Layer 7 of a small transformer language model trained on English Wikipedia (12 layers, counted from 0, width 64).
A neuron adds its activation times its output weights to the MLP's output. To switch it off is to set its activation to zero at one token and run the rest of the model.
A neuron's activation on a vector x is SiLU(gate . x) times (in . x), where the dot is the dot product.

Input weights of the MLP neurons that the questions are about. A number n stands for (n - 500) times 0.00088.
n19 gate: 353,518,316,586,395,725,394,754,436,555,696,665,525,563,666,610,536,683,632,373,617,500,479,730,723,365,868,197,307,270,614,507,526,822,457,943,315,887,260,145,556,612,411,296,460,411,598,673,572,335,470,500,456,666,540,532,512,549,423,528,223,705,506,377
n27 gate: 282,664,420,509,681,677,595,767,378,750,541,658,772,340,366,516,215,506,552,569,518,225,817,675,286,510,537,786,427,576,377,494,579,531,660,618,547,396,336,651,419,413,876,451,540,620,493,782,653,521,654,768,416,616,495,313,467,513,533,366,540,627,523,541
n52 gate: 422,248,667,433,314,310,360,600,533,582,353,423,730,270,435,519,384,845,355,554,618,628,505,588,624,480,466,410,527,401,556,883,573,777,724,771,636,523,494,492,514,520,153,622,519,888,614,581,461,398,476,515,499,448,594,364,256,526,552,284,352,309,655,627
n56 gate: 636,517,365,439,249,642,662,481,221,273,336,449,391,505,366,305,480,565,267,649,258,438,221,432,445,464,600,253,695,615,542,696,487,472,661,489,690,695,451,367,521,489,421,806,118,149,628,363,59,323,586,589,668,312,498,398,431,689,370,256,503,339,354,659
n65 gate: 405,700,454,473,514,493,441,433,595,387,517,543,556,763,352,225,662,398,522,732,450,323,428,170,259,518,636,289,554,434,449,678,759,303,453,669,377,755,334,411,411,552,490,738,675,591,460,482,564,456,374,331,253,106,441,422,624,246,269,582,438,170,360,387
n96 gate: 814,221,570,304,414,362,627,665,343,554,181,476,248,344,432,288,650,592,428,489,456,539,554,237,633,482,624,526,442,523,437,533,451,467,369,442,699,372,83,672,568,494,693,652,664,292,628,479,275,317,399,596,411,658,595,756,500,478,672,499,378,244,336,734
n135 gate: 369,536,480,592,400,713,440,585,413,621,427,671,224,477,513,347,569,79,553,270,494,828,476,453,424,556,753,389,589,456,812,389,295,513,476,530,573,729,483,534,456,274,399,442,150,413,484,345,404,735,220,873,683,590,618,769,350,422,480,570,539,769,465,554
n19 in: 318,392,760,332,130,325,451,520,599,636,457,562,597,337,345,511,532,294,593,757,730,233,446,525,573,777,503,414,533,415,565,451,531,286,566,24,683,317,739,436,692,378,558,317,479,447,369,460,420,652,481,353,755,362,247,368,321,383,578,287,520,501,409,349
n27 in: 694,422,511,568,635,701,48,632,684,596,356,443,630,446,733,410,704,798,446,577,842,629,415,560,392,464,464,514,341,514,372,790,359,549,393,551,571,611,199,507,320,596,237,396,433,562,510,237,598,132,379,455,369,597,370,615,632,914,532,606,408,299,233,348
n52 in: 561,478,596,314,441,358,843,437,287,615,678,531,587,614,496,749,603,702,417,404,502,616,706,123,923,721,342,555,244,544,343,400,521,535,591,593,425,368,221,253,619,544,596,617,448,330,371,583,584,743,574,376,420,726,606,714,158,469,432,530,650,262,522,682
n56 in: 222,442,503,711,257,591,426,578,445,272,445,552,551,586,387,831,281,497,423,351,532,365,456,382,156,355,380,615,561,547,465,536,553,315,698,662,558,742,655,464,633,594,644,673,508,487,639,706,398,560,631,245,683,565,552,446,745,745,609,313,569,398,393,702
n65 in: 501,501,182,220,599,480,801,663,599,473,420,395,314,464,132,428,589,363,477,490,366,543,621,142,783,698,430,580,553,391,562,509,527,735,696,631,920,529,525,556,508,727,562,392,326,569,667,636,545,516,437,357,484,210,577,674,591,530,736,429,342,574,329,338
n96 in: 182,802,268,904,510,547,482,499,274,427,851,392,554,477,404,493,337,802,620,564,397,410,347,347,398,346,519,505,738,504,455,351,419,397,765,553,518,613,734,495,342,537,483,123,474,488,440,607,421,559,375,302,927,626,466,541,477,561,457,767,446,739,392,24
n135 in: 616,286,444,328,380,472,790,250,491,572,300,649,555,292,518,371,201,636,445,175,550,453,551,747,538,355,413,383,398,555,418,338,596,700,343,270,482,464,549,648,338,349,764,626,70,660,397,534,742,630,408,428,280,428,719,356,469,519,384,678,226,486,433,275

Output weights of the MLP neurons that the questions are about. A number n stands for (n - 500) times 0.00082.
n19: 530,401,581,218,595,621,415,447,381,520,724,508,226,576,340,530,508,699,518,548,389,569,661,475,543,728,788,283,669,309,579,363,368,512,324,906,706,512,591,613,204,669,623,711,633,433,472,526,715,649,479,389,338,701,589,595,663,658,491,288,312,638,622,230
n27: 689,429,408,662,452,505,686,607,684,517,454,582,704,359,611,198,763,235,540,401,569,489,494,527,497,809,326,399,625,456,751,636,820,349,603,483,222,630,657,641,751,568,713,465,599,670,889,755,407,541,568,581,671,434,477,499,400,381,322,214,561,641,586,579
n52: 357,301,423,743,586,530,203,590,566,604,277,348,302,558,259,481,451,465,492,638,439,767,210,629,487,262,447,611,663,316,725,339,554,599,515,256,527,475,501,692,520,561,494,367,626,550,528,482,379,413,443,389,674,550,668,350,656,373,561,465,771,877,608,321
n56: 377,467,263,427,599,536,379,398,578,560,494,576,514,681,569,439,216,558,600,305,445,514,389,119,604,548,411,262,302,400,169,369,614,664,314,647,507,250,538,495,328,317,569,502,515,546,500,581,792,520,536,501,136,571,830,341,698,381,338,375,680,728,592,354
n65: 414,321,250,474,494,653,661,533,618,455,578,591,373,600,229,788,601,707,341,336,488,442,600,668,515,702,582,609,543,477,611,570,394,616,425,739,397,351,602,457,506,711,509,555,620,398,320,553,677,686,376,352,684,545,464,626,676,431,507,482,141,421,485,587
n96: 443,515,492,607,342,596,539,741,748,567,380,363,495,401,469,408,523,619,342,640,475,625,978,386,257,645,660,762,402,369,316,528,494,604,542,321,779,690,801,397,526,553,664,606,544,429,336,740,448,495,238,631,563,384,297,355,438,733,488,662,767,464,525,480
n135: 790,471,584,559,660,478,567,436,544,617,502,620,498,314,420,655,337,949,613,349,694,456,693,607,355,595,393,686,478,573,515,735,745,397,419,380,622,325,253,541,601,703,530,500,750,39,382,486,617,459,417,328,383,658,628,365,389,441,523,673,262,605,827,387

Each question names a token from some text and the token that comes next. It shows the vector x that enters the MLP there. A number n stands for (n - 500) times 0.012.

Then comes g, the gradient of the next token's log-probability with respect to the MLP's output, scaled to length 1. A neuron's effect is roughly proportional to its activation times (output weights . g). A number n stands for (n - 500) times 0.001.

"W", then "end"
x: 730,398,600,570,693,383,501,459,382,544,448,565,568,659,582,376,527,449,540,429,506,494,538,815,824,430,461,449,380,383,599,418,322,511,406,555,448,342,218,652,429,497,431,626,465,540,584,533,662,407,723,631,475,476,626,537,567,462,522,525,595,643,378,499
g: 565,621,755,371,574,327,512,481,493,494,266,665,563,665,639,433,409,637,460,605,302,348,271,387,486,482,309,386,380,497,340,681,521,495,611,474,466,500,427,610,395,617,509,722,549,272,483,551,528,489,287,668,501,348,497,421,481,670,591,576,269,484,258,613
Which two neurons, each switched off alone, lower its probability most, in order? n19, n96

"ation ", then "("
x: 587,526,384,469,588,480,444,484,406,430,579,568,556,511,659,609,418,696,401,502,409,536,463,632,367,552,298,373,689,516,367,338,568,596,637,732,904,415,775,569,550,443,599,557,430,490,499,608,553,609,480,400,546,489,478,476,511,469,504,386,521,327,506,467
g: 558,350,459,572,539,465,441,411,447,533,413,483,307,251,491,641,269,748,736,528,392,429,556,387,594,159,495,619,468,610,522,429,367,382,740,323,483,392,623,407,409,305,536,574,648,543,532,434,588,305,473,485,257,507,638,677,455,588,394,296,539,522,527,466
Which two neurons, each switched off alone, lower its probability most, in order? n56, n27

"Dut", then "ch"
x: 495,371,568,641,659,509,591,396,509,459,607,708,505,513,424,440,659,646,441,367,664,319,491,564,540,358,555,421,598,377,468,430,682,845,485,600,400,495,646,447,457,640,464,516,310,630,337,502,490,465,602,709,441,223,533,368,475,550,544,734,619,588,468,386
g: 561,620,468,463,674,654,560,677,610,619,510,383,418,618,580,742,535,358,277,301,695,426,566,363,249,649,648,472,454,143,453,449,570,490,283,553,475,448,577,641,392,376,483,522,356,530,330,631,431,638,549,425,480,456,467,640,725,321,501,589,419,565,404,529
Which neuron, switched off, raises the next token's probability most? n19

"\n", then "- "
x: 513,707,564,438,270,477,392,489,575,611,660,515,559,460,409,374,495,449,557,545,372,536,472,496,568,370,696,745,319,398,526,430,669,417,500,687,744,330,700,668,402,392,432,315,402,384,478,362,475,564,521,519,444,525,646,702,566,494,367,575,528,573,480,598
g: 347,605,522,710,313,401,302,296,363,430,352,462,374,511,457,362,513,491,526,404,589,485,413,453,584,589,461,331,575,574,500,604,508,511,539,635,322,321,819,568,340,285,678,469,404,736,561,521,484,528,536,620,537,161,260,557,474,584,385,528,440,593,594,372
Which neuron, switched off, lowers the next token's probability most? n135

"Gabri", then "el "
x: 449,538,514,655,765,527,562,292,471,522,385,496,448,541,589,448,456,377,510,464,400,777,529,588,449,463,501,465,465,407,451,608,367,577,449,690,374,427,586,440,622,521,493,779,569,495,443,437,640,342,614,577,323,381,485,267,665,263,356,661,651,527,405,436
g: 578,501,482,399,409,356,635,135,331,461,570,549,433,541,741,578,660,595,647,588,409,526,381,522,410,234,262,535,599,569,477,418,495,563,540,605,466,487,505,573,400,701,755,653,583,619,504,602,312,421,584,251,379,406,500,293,602,467,664,425,546,638,387,469
Which neuron, switched off, lowers the next token's probability most? n65

"was ", then "second "
x: 563,357,513,566,705,522,508,730,480,618,444,316,498,303,391,348,563,492,481,474,300,380,504,598,516,392,300,511,244,497,518,548,556,615,437,543,712,430,571,571,388,467,499,253,485,493,311,438,638,526,765,340,678,434,417,480,688,664,482,430,441,547,457,607
g: 430,753,677,378,513,347,391,573,492,660,542,481,393,504,689,709,502,423,407,527,285,598,442,557,652,369,616,381,410,448,649,505,550,556,473,492,463,619,639,490,416,646,423,374,336,731,552,465,816,583,394,563,404,691,546,531,331,625,741,657,631,547,488,732
Which neuron, switched off, raises the next token's probability most? n27

"| ", then "Cast"
x: 326,712,595,495,716,496,580,445,549,561,506,490,595,457,517,471,434,435,562,524,463,438,536,584,781,492,601,625,380,596,462,253,541,708,437,648,753,399,608,689,467,608,485,492,482,461,389,383,421,529,512,150,491,554,381,550,388,502,432,583,520,509,404,637
g: 468,389,108,394,431,629,311,622,551,404,518,328,651,540,476,419,324,717,410,483,518,464,429,591,224,414,426,615,538,553,423,453,445,527,560,570,465,326,357,527,421,687,289,484,309,634,376,571,514,449,533,383,463,479,617,439,207,484,560,613,430,668,383,281
Which neuron, switched off, lowers the next token's probability most? n27

"ight ", then "Show "
x: 617,424,490,554,471,446,516,516,361,436,560,592,586,506,717,358,543,521,387,568,436,309,460,586,334,444,402,534,472,553,549,416,511,466,649,642,949,467,686,460,477,482,495,700,318,538,581,660,535,436,531,285,506,429,505,378,547,535,510,565,489,418,620,561
g: 609,496,588,229,605,346,384,496,573,520,594,477,570,527,341,426,464,699,249,387,628,700,556,527,447,562,697,542,353,673,532,480,419,370,669,461,400,666,365,552,448,573,728,530,398,533,708,694,607,535,544,418,509,514,604,122,562,445,395,448,618,707,530,392
Which neuron, switched off, lowers the next token's probability most? n56

"s ", then "bur"
x: 528,366,630,565,600,409,654,523,348,383,506,552,542,549,666,584,508,589,322,500,484,376,603,522,411,456,440,425,691,564,456,396,543,389,677,637,816,466,829,453,638,306,518,487,468,510,458,621,609,426,597,373,389,484,669,445,633,482,475,331,343,510,651,530
g: 348,405,608,487,404,409,289,689,405,708,505,540,411,542,558,517,431,404,497,544,457,560,450,329,291,540,349,494,635,298,633,567,433,525,425,122,622,509,435,515,708,579,320,436,769,485,317,454,617,419,380,354,473,376,466,557,541,578,638,780,536,547,325,576
Which neuron, switched off, lowers the next token's probability most? n27

"Love", then ", "
x: 633,427,492,543,688,429,407,361,435,597,530,540,584,419,368,611,565,619,346,322,480,725,487,647,464,503,399,312,539,488,525,570,659,461,681,596,552,504,567,496,391,534,620,685,364,600,379,286,628,417,637,555,388,366,742,479,184,598,378,600,704,492,494,450
g: 653,428,559,692,372,538,572,221,662,528,397,514,500,646,338,524,465,573,591,645,392,584,572,412,362,332,287,570,529,589,524,409,418,473,547,252,370,312,697,569,591,306,529,516,526,477,436,305,374,304,504,437,473,302,503,537,421,488,572,774,461,652,252,679
Which neuron, switched off, lowers the next token's probability most? n52

"F", then "ind"
x: 759,236,591,435,592,450,590,505,494,674,508,521,473,499,610,282,665,479,494,516,580,565,597,681,712,490,448,454,287,471,429,451,313,448,369,772,637,463,142,575,516,530,533,675,340,495,429,558,595,413,541,590,456,476,461,552,544,550,494,609,470,500,311,537
g: 434,508,473,390,684,443,552,486,661,545,581,642,428,721,550,213,414,351,402,600,283,454,441,512,241,680,455,416,298,529,395,613,728,446,606,455,430,518,382,701,411,547,418,483,513,402,662,575,365,568,843,546,407,612,536,545,809,532,511,496,485,395,459,595
Which neuron, switched off, lowers the next token's probability most? n96

"-", then "exp"
x: 621,362,471,523,477,403,601,483,295,444,478,595,586,298,648,334,733,406,553,651,500,348,503,411,409,488,412,422,512,541,517,512,577,454,577,402,788,517,590,718,395,476,552,508,471,448,432,457,545,303,611,419,461,283,345,358,494,354,714,745,381,602,493,537
g: 369,343,383,509,389,392,594,462,780,482,271,415,363,528,447,421,680,470,495,598,515,446,381,638,515,408,487,351,230,484,406,489,504,546,302,566,670,369,624,386,719,380,548,403,690,467,658,637,317,393,680,254,543,449,585,553,676,670,501,291,473,377,487,440
Which neuron, switched off, raises the next token's probability most? n56

"V", then "ang"
x: 521,377,665,538,568,541,553,480,482,474,553,620,533,556,515,380,573,417,525,390,315,485,510,695,663,509,354,510,449,351,375,465,246,535,335,604,519,417,108,730,661,480,492,694,623,551,457,485,675,411,773,557,502,512,695,435,536,424,433,577,425,474,252,466
g: 510,486,650,715,638,536,686,332,461,504,256,483,582,359,637,623,538,543,413,676,677,562,338,605,585,361,790,483,622,529,455,457,554,502,660,336,476,536,270,652,487,345,393,523,550,309,235,757,352,308,512,599,400,504,516,458,511,486,547,480,492,361,595,344
Which neuron, switched off, lowers the next token's probability most? n19

"German ", then "village"
x: 513,297,681,576,473,440,547,468,497,343,499,643,543,477,573,277,442,606,464,583,585,393,474,619,481,296,303,503,428,476,533,506,408,527,425,505,898,634,749,558,417,483,520,571,578,480,390,547,488,518,703,474,513,536,489,427,553,683,404,733,511,551,554,619
g: 524,312,507,517,372,479,321,352,288,535,482,407,459,406,638,577,300,319,640,572,490,489,633,481,219,449,441,329,596,576,617,670,340,718,616,391,356,415,527,505,382,375,267,427,306,290,356,401,521,479,560,579,183,434,479,498,632,407,466,394,540,552,359,588
Which neuron, switched off, lowers the next token's probability most? n56

"\n\n", then "== "
x: 521,761,481,409,355,476,378,527,619,607,774,504,535,472,364,339,590,463,545,648,427,550,484,534,438,452,654,733,340,378,521,427,494,458,455,667,699,440,707,700,278,337,419,360,393,419,500,391,475,481,555,456,416,655,617,684,542,491,373,625,492,499,498,548
g: 503,323,489,465,528,439,315,285,588,541,579,360,438,459,551,612,530,433,677,375,650,681,534,336,452,503,560,383,212,342,458,372,655,485,313,607,504,433,518,522,388,372,605,422,650,369,595,239,478,219,649,399,589,662,396,553,525,286,435,346,336,426,643,358
Which neuron, switched off, raises the next token's probability most? n135

"stand", then "s "
x: 834,566,546,522,373,536,490,512,371,588,569,594,545,641,385,391,711,559,541,447,583,479,494,672,459,521,450,392,348,408,316,296,722,502,502,613,451,551,417,583,474,311,441,645,645,716,417,317,630,473,776,620,368,386,295,374,532,478,477,542,593,546,439,372
g: 592,589,562,408,482,532,343,355,229,525,575,667,591,515,553,595,598,493,476,482,307,263,425,490,585,457,459,482,514,559,398,331,559,480,628,656,479,390,579,470,428,636,720,382,480,342,667,676,522,251,661,445,311,489,513,516,170,812,648,458,568,310,487,535
Which neuron, switched off, lowers the next token's probability most? n65

"T", then "urr"
x: 608,347,518,414,745,466,626,404,537,574,581,462,545,693,691,496,610,539,491,473,534,504,519,770,605,523,537,577,414,508,596,484,278,441,473,596,585,411,151,561,705,523,576,591,480,474,299,388,612,440,728,566,338,478,801,564,552,509,505,637,480,677,360,536
g: 523,660,394,507,541,506,639,798,543,594,351,505,587,619,388,359,652,595,582,622,513,284,544,438,424,424,560,318,232,659,530,424,510,337,612,583,415,652,263,628,457,459,459,369,706,695,656,633,314,617,636,587,602,768,425,376,590,562,582,490,401,473,583,493
Which neuron, switched off, lowers the next token's probability most? n96

"L", then "ul"
x: 613,363,501,531,749,423,689,469,433,499,474,577,484,506,588,383,585,503,506,359,620,633,529,727,701,557,499,533,451,389,626,518,306,560,336,675,678,405,132,758,549,532,527,513,424,461,302,483,532,551,478,523,539,489,578,668,588,369,463,664,454,515,445,554
g: 339,590,618,553,460,433,275,434,590,457,371,625,486,678,493,646,553,388,346,359,479,639,415,379,377,365,546,808,603,397,699,745,356,412,556,639,554,405,492,479,628,507,419,623,636,356,10,503,457,491,466,579,420,380,409,453,502,550,441,531,477,489,427,420
Which neuron, switched off, lowers the next token's probability most? n135

"r", then "ap "
x: 609,412,606,460,553,424,640,461,298,387,412,331,334,612,633,261,372,568,404,285,499,660,568,574,574,682,510,652,631,432,393,461,325,639,412,614,598,359,413,718,579,458,537,614,521,536,505,490,500,378,508,517,553,318,692,672,520,542,478,650,643,587,395,278
g: 717,428,585,503,281,227,728,544,540,581,566,410,458,585,422,462,572,428,357,319,550,586,491,362,553,432,517,393,452,766,460,607,502,310,333,567,439,533,444,707,364,209,268,511,753,467,408,584,495,597,528,335,337,391,456,388,501,423,514,587,342,560,690,565
Which neuron, switched off, lowers the next token's probability most? n135

" ", then "|"
x: 489,529,383,487,481,655,523,510,396,460,782,634,576,508,565,604,476,530,491,556,438,443,519,363,643,413,351,673,330,479,326,189,305,412,726,569,473,544,599,790,526,443,491,451,557,444,418,420,571,398,527,503,177,582,502,545,589,415,561,388,475,726,511,469
g: 489,502,356,203,316,499,600,643,631,391,540,455,479,471,543,448,611,299,228,606,514,294,382,482,545,549,399,426,372,408,385,598,539,377,500,337,474,625,345,289,562,636,518,359,573,536,401,521,474,460,558,275,395,610,631,352,244,683,507,422,180,470,395,494
Which neuron, switched off, raises the next token's probability most? n27

"Ed", then "g"
x: 639,518,511,560,693,407,442,524,297,453,314,640,615,663,478,472,480,375,339,458,460,511,456,447,485,385,522,407,491,360,511,340,441,629,437,693,355,419,495,469,575,609,483,454,370,585,491,349,697,451,481,455,659,265,639,467,561,522,532,753,469,733,265,296
g: 465,393,551,588,387,405,429,434,507,455,650,526,516,550,462,89,605,484,462,468,563,505,403,647,542,472,425,624,565,401,298,478,431,690,516,510,540,503,405,496,623,532,313,394,57,542,619,663,338,509,409,458,381,354,482,635,534,618,757,451,494,305,314,647
Which neuron, switched off, lowers the next token's probability most? n19

", ", then "he "
x: 610,548,567,469,500,440,534,556,522,581,445,388,403,437,459,317,478,524,361,687,352,244,529,717,559,358,589,600,463,366,705,508,476,416,353,595,882,449,693,662,391,333,512,363,480,447,466,516,534,378,561,399,412,507,585,378,498,513,430,365,399,532,502,454
g: 662,519,730,362,399,391,429,498,515,439,438,329,532,501,522,538,442,519,288,381,284,648,590,519,613,612,96,538,608,442,610,552,301,460,427,469,617,355,528,780,471,322,518,616,852,496,563,473,471,527,633,442,473,535,413,438,429,411,552,644,476,548,519,247
Which neuron, switched off, raises the next token's probability most? n52

"itor", then "'"
x: 561,490,571,467,424,351,475,380,371,634,578,607,656,388,582,621,592,650,377,699,387,617,400,315,486,500,274,387,542,477,489,530,616,546,542,632,540,593,518,586,319,606,403,516,667,622,351,323,505,315,666,652,485,198,405,425,330,505,414,536,556,452,341,445
g: 127,461,702,263,503,574,492,535,617,542,554,642,615,531,391,562,519,514,319,490,573,625,685,742,760,661,662,568,413,511,521,552,526,424,476,634,515,585,509,319,497,550,568,557,490,526,732,487,540,440,496,282,645,451,533,610,322,571,445,659,550,262,744,470
Which neuron, switched off, raises the next token's probability most? n52